Layer 7 of a small transformer language model trained on English Wikipedia (15 layers, counted from 0, width 128). Numbers have three digits each and are written without spaces.
Take only the direct path to the model's output, skipping the later layers: a vector added to the residual stream pushes a token's score in proportion to its dot product with that token's output vector.

Output vectors of the tokens that the questions are about. A number n stands for (n - 500) times 0.0019.
"ack ": 403595558635392435439635794386317535541876481430448500594628280495553643515632388406719660471568443356429594531383679588477799583736417655596537247561609524407357500666442274362146389259583095683728509395681258555709264046417412512618253495495400429431581386250392891266419355621260674465720619428660622510213297738196284549587334273684359414392240623426685710635612425391516671520262
"g": 540415580657635645525230583749398660807526470375407576436235616526577537424287322270334540758378231476674843467589381528584708470267564293355467538597555578552444504262600527432523529650500496424319404655337680490519667625453390669743406488390718760403337553380451168803791496621492468393408518569369437594433368719500432509552601291534508206667613701553504739201394500563617318328362
"in ": 603365707578496481462511440372513251635382457492835208665416422574438560429445415504275554618321417442733673472609247223270379399467564399636418471525406466686470464680179649179546429600587589294252773625541712500481583658422544674346491325362419409450382525457531358458232319409633528441564268691614386239411292605212267566573575337534304663333442525602532383341337405197228570482371
"est": 336457455519284571357722515477135107491549610531878536359331368616453466666353804170433495296199465736545414482780512298228315357553370446668535334658415482656527610266449435254397704580716550186860381560548239589531468325488397562444500673426545616414572487475472525661534634339447372529446495492459581673803543365619407594334523339554369317444220313547573603594674697517531158534319
"/ ": 653359741296266786843575345254700384603436374557602580466509647755596630439521278673452422509350355386349575523250360604916432640630585623420470254465367329517612624601374388312476417557604569407460512428543200825399583470251651643343428613534576395710486697725518510351643394396617596607269640520708473545523341281452373634572385338527637613638352695310441386583675310726612437845263
"sy": 231495495433277302635692323558344160606590634405170469591664764437602510362537672285591638523519476592609483495760298541678204719195545496252585470238669438492624381286517397256505625436718404395574401420472500429116465623710486854505292457660491420420626479406678289574387313608281525630581297453522469527679421301474415244478672538685580519459470474537294232384237651496651740463592
"enti": 371692511892267341281410270466259480431824442679640299541340519126537666626255517500452461421286751385304858514381634487509495698725477386566570571362549641782486357252446396328177773664603163681495483495357672338266616315919683761380312763537312546561556532300520409699541358436322314545240545466357600210676592574626303530593574509442457490470349210700601443316419429571555673668578
"Af": 598770812707417561578520322496334730479500406561479824746798432347477467222484924535518367554563394507232469513370560664457693643608416504828521465452677446590562541514454484448619440599423476321554444446509414045420457635500332713514575780787655590720758385346436579644387731563573621586652736429610364340311289409232475491791682534469404758441336693578504587553430672541742775500588
"h ": 618448581475481294423417532633556152754559545558198515551475429545361971402573322466609460500187313547753510529351390468539914795361422839484396365631391520445441118636463504675341399553452652476648390366698208528400426259383359573815235495561363709865464674709267424346479413669385362432674346592836412308341301681395651642749419401515363651399543957592561394452572636622617430432848
"11 ": 580716383552469704608462457524529382620575369554685597312500424360342466553460496496539577544355730397235531516496532464681281562481488628583625678434533658336567544278518518526449607416694397543456585496425394183482437562687403471366174726564230258447263523711326517242216427476576577529758467581640566461365430556281299390683548598668451753326523560614672573612416612576621235812459

Output weights of attention head 3. The head adds the sum of these rows, row i times number i of z. A number n stands for (n - 500) times 0.0015.
o0: 619572327590363571446695652565672451090438325470487537359225695655560442687213475555593666571565916540577714510492426623589482683483527615468760539480354430378430613375542696500378365514576514434232684281595373533542520667511682640396516429353300580687459512458514371489328228420603463195572518557609602620379470389490453538768462448570445508460514624156517651234671653511607490458515
o1: 505446585580442443497525448506500437452455423436625523418695618492237598475570597433538624234577637492634499400237360515620686381309511530489616520739427251281488491526445678461487341542481542603539660669615607325321505534398620506404422345341529668534362565678703613526436451625344779594226556487700250436685704419384500774516352657308384514630408659594376685694673547713637555397688
o2: 676714488618424512246481193354465705536429448625595400784577336600450320558621403526366367568352235633558632375581561429348547422406701608502532544361706412529508430545585669683454477501764361574362572486440752472551633423504322515413480626266507265387643544388385710662455603266428523603293611566567425409492465602649546608460382460551491467361447463443372715281358745603606459402568
o3: 201614441406180379618282595518476512549605410630441446479313518566572452621370317345598549448618403403430506548201720428709357521389549458578611726550504625699443603309708457553638490601229463485438470578364481432541636362269641325397580668567668315480456148356365495354403522407504720439445534661526582304276325517643501389441357536270454487249319517394521429607384725360614444721364
o4: 303548637659571520644505437557108586636610617297442525629354514833667340463604672578538254272430533441751464490366436423437618567390180437591459503363327600250582432586539384576508572599704256432785566459579756470657220461414732296562394430504489697482540546469658575082297450544513762463510300410432417678568503605297563416502534646365632460645457770729533477574470653662413418289628
o5: 410505368501589590657404702358313282385416524402621532605402496733509689760722353508743457650492356634409397453261277500562425430424539342730526526635529586276454306761255544672697559420566546249579360440574566499613390487400342364315617451386284673547587362356578533620419513542458690691579645478654166441353388516748362385649395481323617436546662678333443424394627500366302640658496
o6: 267658617422298467595205714570328639534555272348394420449598314753586478677460623547457213507375716487395343481733564572349616465362697589467632475580619529452808526444552561539643459365438472473649505361235426616705431320710538350381420617387540446677758574707534626470565212703358557523532561668599541428270494697352608523455548468702684122185642458545571482290389583435358318756366
o7: 507568542483577625421379683405475656479327674582564490651342382575494635547425410473180361574367666824410620661487418495617169452258485489539568400455615464588444409692533645720290371632401304677521593627414616562524524525745698428616659683652682300564368397318426587314557466245550540526695575731641369431408351491501568372378317424365420461490683569505418542333426404613684387570308
o8: 266447465677519671451569529491598624571589490636572574494488254631443495488523671228491403768387554535324613580747478430480655530541734249364582767398524602700571374288690588576532374524389512374513650548308465578172527630482604342575451524318527289266363617385406219596661530853587439464760518626432291713354633800524645591338485683396593535681408686430513560479364501415436511522566
o9: 450402772485479454543565370518288651625640862633409484530590571434637642282461247545489366411533635504435410331444377652595444574488814609446597604468663493766554362381497550769632610711457399355434612482476464626483484522395704619403532439343591623660553650659613573267562554304594513521761557391497566569741545587472610707515577759462444528480681431502423511612433290716467372444550
o10: 611629448396248459620556561591533607504488595700576479504589516532675620377575450703532168469411589445508650610389248557525163502612626602502493349653659692696492446339500438429307663531474605367527394487543398383361504449436355396414375319320661530611640531384286496664266221545531490447578528652501744593265602437510459339460407452432242262388430556785518629634639676286372217654280
o11: 193277259480484664785823668546541473335252562529371424659425632473484477555577535559405257405329285366519470478677765565562565760465659638487536660611628496577610458305678623366287234719432473642502521556584619552501486518555639539316452368465805529492555532342497304429528597383739363712471426572324686425456650594652337424590593423511632662438722729512437457586550624685339487666423
o12: 295654428239519444449412670635315547398703371465476603450606237356485244393511461452321760678397558504489598613324487624479388624688248514565602594528731439300603431318543565580670684434372464526503543693499639344719349530496681533293498319784543373636479278271498364358467643623405361370525469573471613195135164556586441235362700317458518687280349358615338543586431479471575642632672
o13: 481765413660507476422153746542699458440658445611643713569679538511543456560698442353622473471435514293534458477466579648261700567450457452544605412404516484535678505523520447604481515560563568511420356578618525311550583427470487286436648487396544649833589333639506743305525496390522627725513705599580608579357603371486792282727530582414582686418268501459263419480268513416288664521640
o14: 344562512464330311530415393569677626725641597472387434556467542467569436329359413456440323217663403211366569633375494461409245453513603311694618351443453595586439564530466591299544433695231429558626547629524597474534331383365676718368515460516666684549581259223552454509396298484370417383451563524527402490650474451570418440328620464350307713500345600462643459299293769194487323517603
o15: 642304510652456321600613543524429713391459505378548545697423575392368562461483334474499532488517537528455441448580607462585811323405398490460242179560351523310423369513470671364316388486355547238472310364475209943647498461248503399546424239472474446506424782468426404243674359581623509516518692344307421463519667327448358512658296517532524468457708631729665466466654702494492466382414
o16: 300340570564426465309517599670304550350335491481416475557440359464199471610619651532486438291474353547451550745465405838411465577198675489464359355254619539524448516674622499387458495498394579362394659524454399400651496541522654490477397442812289576362375501451358432716588259358529532532469510401690510577781209462542393478526369504458280482529544526468456449523440378552480257619473
o17: 351567577532411134430471340420492573756399501540563356577528502383584524471702419625358632474679247545400531731322441379603302523284489325441549654372484420480442391550606686509435482564580546215167475488877674539482356379582447610448673552549377456588643524632642613353706411362890473531395469286646364615549424556399189454607547285531395552480802575254557646502662482592453791329287
o18: 571657666446293322480624543649634677416697368543388487514766528400682489545166538428415284540569606145467413402484487506532425483532590451308545483625572592596447466506612426565654422404530708449678739434549507420546699495567415433486610524618431503389368438301494706504440473551545413609418249455405783341377401181392738400447542902568460631744495269582435609431658306580698705421516
o19: 518460653362449296456657421294447416422445375701492529395556606580388510579518353679374534556552629667623789352704384631553417516689620310351552603350392690334415522567338735442519439445411751505682496570632731443591450452528812358682568525683355540313600568374622607624507396534402681518393591385375459372708392421436587445382581518254330674584470500693354518705339470552822402500402
o20: 464367445324355326458600676497486398500681818373401681536422524625460664410313449274505585475061680453594617244601550672422556830524551597600375414568440484574429682451558307292353502536498616377538611718682562436442638581539557518631389564471498623455589664745599624714283544667364357411449445663639472553709453531477555445388611662873631283500544494526547505423458553395613331525686
o21: 599464664432461541363465321636374596518467509697470594510520336521659611698419672656534437637719451368251533719463478612575423502433547357397589657564352417455617535394391389353555616636609483261492440529535525339672381645599297555527603413395383490435641433593436278344528481538076457646676579550601533624466448337755477683666625392707408670515402604496417666635577477455500503564521
o22: 532361463458508625703589487623433625458347523406639224510629639389305395554437355371366758550590625390680591515618649392489375525578384191406489553565712345633431448475542554483465452585440478340580497521558493546571543421439391335447602465481592369358608542586547554569416381483602611794648558191673543351720463292626625432674658554371258658361461567451691641428476379352481514552759
o23: 641738451746533881569616509585696396424438732563463498445404529417478693537393469612551710433635518443446425503393492656470598350374563489322227500200489547549556456569415254430465591374548469708345570498449730529566487470528444527405517444528633314479575472481671544571467479514557501738419540436465336535523436702640696485357628755584669229502435643531424541566513554454368616570478
o24: 664432517502530614542302486483488662315574725734408496478355582299517354512582759502526395465353450591651208723581531504672673495325777667466520499728611416603459632594596413559554485644386594692530541582367546492364647566425680555492620547466583512582336492515540456622535562635723493436526398293627171528616510469236432536520538679315669620629479546576303368628443484301708504624534
o25: 292293740541612473479465730443489533336582445421278698536401559462664401510250631530548667477463380437592479350831410500470440266447385461623562618412640398551352475556325524517607402279619363523505442429522657525493456476390504545520387440728711581427515738554453549562619340613511330585470312416396463466349506371558802432476437500637799509409673420689452655420568526579363331546474
o26: 431330633562453504534511440547474660483429667261315404535394613352509449584587360635436537517455503665440483621338657460337586600497556432485453435412301420648613560529404624585439416521410554493493535406292213597646511689283418528543577406474492487533567675576647681387260528352621319525471648500594500537747466666463258464661420468518469783652494583622632455672489449594699589377350
o27: 578616370594555358681526615346359701447633591512411404266535126622394577420480414520754625562566489567357420501229434433700393314397534562611537514630606582552647689428609299517379568561540378819638472431499586522510274482479326449458267748360651384386576447237495434572499695415471416600690591273336253499603352225350547593454629837505447426466505378331497643470564674526343604716413
o28: 465504464442681497579364361416615551551416468392473803438400405526547390352283426803548619752525311494375571377399436440560485406427320498371562572556442450288390360474406469582661743483292352513442444641454266389500583647483528604356451627499460595483528352472395507563240410577445375325593369671364399207301309552532391523627708436418307288423413461395469602441477619413411676569436
o29: 669372404398728605659420473571447867449440551477559642403497373460461330562718473464589325359229486524554401764374730094534400445412369516414489569342719329512499359541694321332430565557328385403352411376327584763800482534532466367582651331298584605343669537472282520478598464393503472580485425682540366216530479507550537428501706539371246486517833499276543509518597613473336422363408
o30: 165370440347039368440382570511567390566406317291557402459528432333514529734512368645550616358666549593479536444488471685471441538342524391456443633499282256432321458522506492586441393409538643576339457624393421371482497672509609349515478722336378502550449448586448422703729348564578527297576617518454591616448683719715743451485448567488622357416594561560300581488602563326494386735541
o31: 516633375568663379348489689414524524504503572481470539692425472365279678393315524559379470363406477631397602346620473517574487415681438666496455692424328709308334383400400317335518528416465419308482461339693379535726670551712531481551612630428248468574470441551478559547348701490530625574750538699451634490338654580397346462463628657390582312457479367395512428501493314644475350317472

Each question shows a token from some text and the vector z that the head gathered there. A number n stands for (n - 500) times 0.0052.

"to ": 527463461532496405638512453535465504509459316469422556609530451507556562464530463595510466612409
Pushed down most: "in "

"were ": 625543453560538572491372367475560392462519408557528570533495505573530397468435562431542377535486
Pushed down most: "g"

"c": 415506467519459514439376556511541646457452472509486546537520488486426471402476474496557594572591
Which of these tokens does it push up most? "g"

"an ": 432879620589504615729400241336375252512414458555722395386423713709446581347469405625425404519473
Which three tokens does it push up most, strongest first? "ack ", "est", "h "

"of ": 566666520495440585311452415419444204395337616660735704388532601563692399521230652259493456544526
Which of these tokens does it push up most? "in "

"ers": 495469468500484406543435467597598558523470392480415554522541482532495543476485481501556461581489
Pushed down most: "in "

"5": 359544784566449576581645371582484460404498671398492462373470449557386246579356492683621731381390
Which of these tokens does it push up most? "Af"

"h": 562498413531530476554434430503575482479464399475426593554536467522491465481475489472556368561475
Which two tokens does it push up most, strongest first? "/ ", "11 "

", ": 550524493445489535569390347500407520483524325433500420448483553586558562509449514481489638650514
Which of these tokens does it push up most? "h "

"the ": 561502452560562538562468482468509462480493430516483563551516465564513476435508498494535449582499
Which three tokens does it push up most, strongest first? "ack ", "11 ", "/ "

"l": 454585332581351590488468388314227316602488349643506398623547351262539424434583724355294388404664
Which two tokens does it push up most, strongest first? "ack ", "h "

"es ": 519535454488547512553449475515539518546513423519499531500527471517466504478491459479522408563507
Pushed down most: "g"

"ild": 545515541407443483564521514548480525488443430415400497598486561471421530533450483411615462471568
Pushed down most: "ack "

"ing ": 542416409530517676692434659546629386267539402514661332484414880731352339320341594561485322507646
Which three tokens does it push up most, strongest first? "est", "h ", "ack "

"ce ": 516504510457536551547465449471474518480450389445583394415566597540488510547417455618443558634484
Which of these tokens does it push up most? "est"

"ent": 484488454509491424525442556526532564450428431445483580551533493500511514457469485508519456559514
Which three tokens does it push up most, strongest first? "sy", "enti", "11 "

"i": 559470428510487479540436483469540515455442404460438573487509474498512518475514502489546418585449
Which of these tokens does it push up most? "/ "

"00": 424493761685390506542568384563544452506526679272423446425526516619326398521369505632689602381371
Which two tokens does it push up most, strongest first? "Af", "enti"

"eric": 531476470531475464536496571539500545436443421444415548561511516451504487495491490444544435575497
Which of these tokens does it push up most? "g"

"ul": 554519434578508520562439462471516469487539411457459520553502542540546522443496453512504446578455
Which three tokens does it push up most, strongest first? "11 ", "ack ", "sy"

"az": 480496447541478463476471527527538564495428484463389593537585481467481508497546505492547426581488
Which of these tokens does it push up most? "sy"

"M": 497476433544499450519451503557540569499436473451372631530568476482482510465534514486574370598487
Pushed down most: "est"

"only ": 530476556412485600420436511615556469604392458533529462446585640604498520479359383545529470481424
Pushed down most: "ack "

",": 395505695631459517620534365587574387608465580361425423401483483708388445500373483613732601343366
Pushed down most: "h "

"ince ": 566478429499506455543449503505558537464461428474433631527525504481491486493479501481526400589470
Which two tokens does it push up most, strongest first? "/ ", "sy"

"istor": 559502401526500464564443459503574522494465379452416629529554467507489515496487474483555377580463
Which three tokens does it push up most, strongest first? "/ ", "11 ", "sy"

"tion ": 584508503635417505403567583523516499516441585529429513510594541462475552477474510480555464481589
Which three tokens does it push up most, strongest first? "enti", "in ", "g"

"pl": 558459410520484456526447510503582538490447388430415626525534505498509541494496468495547390588460
Which of these tokens does it push up most? "sy"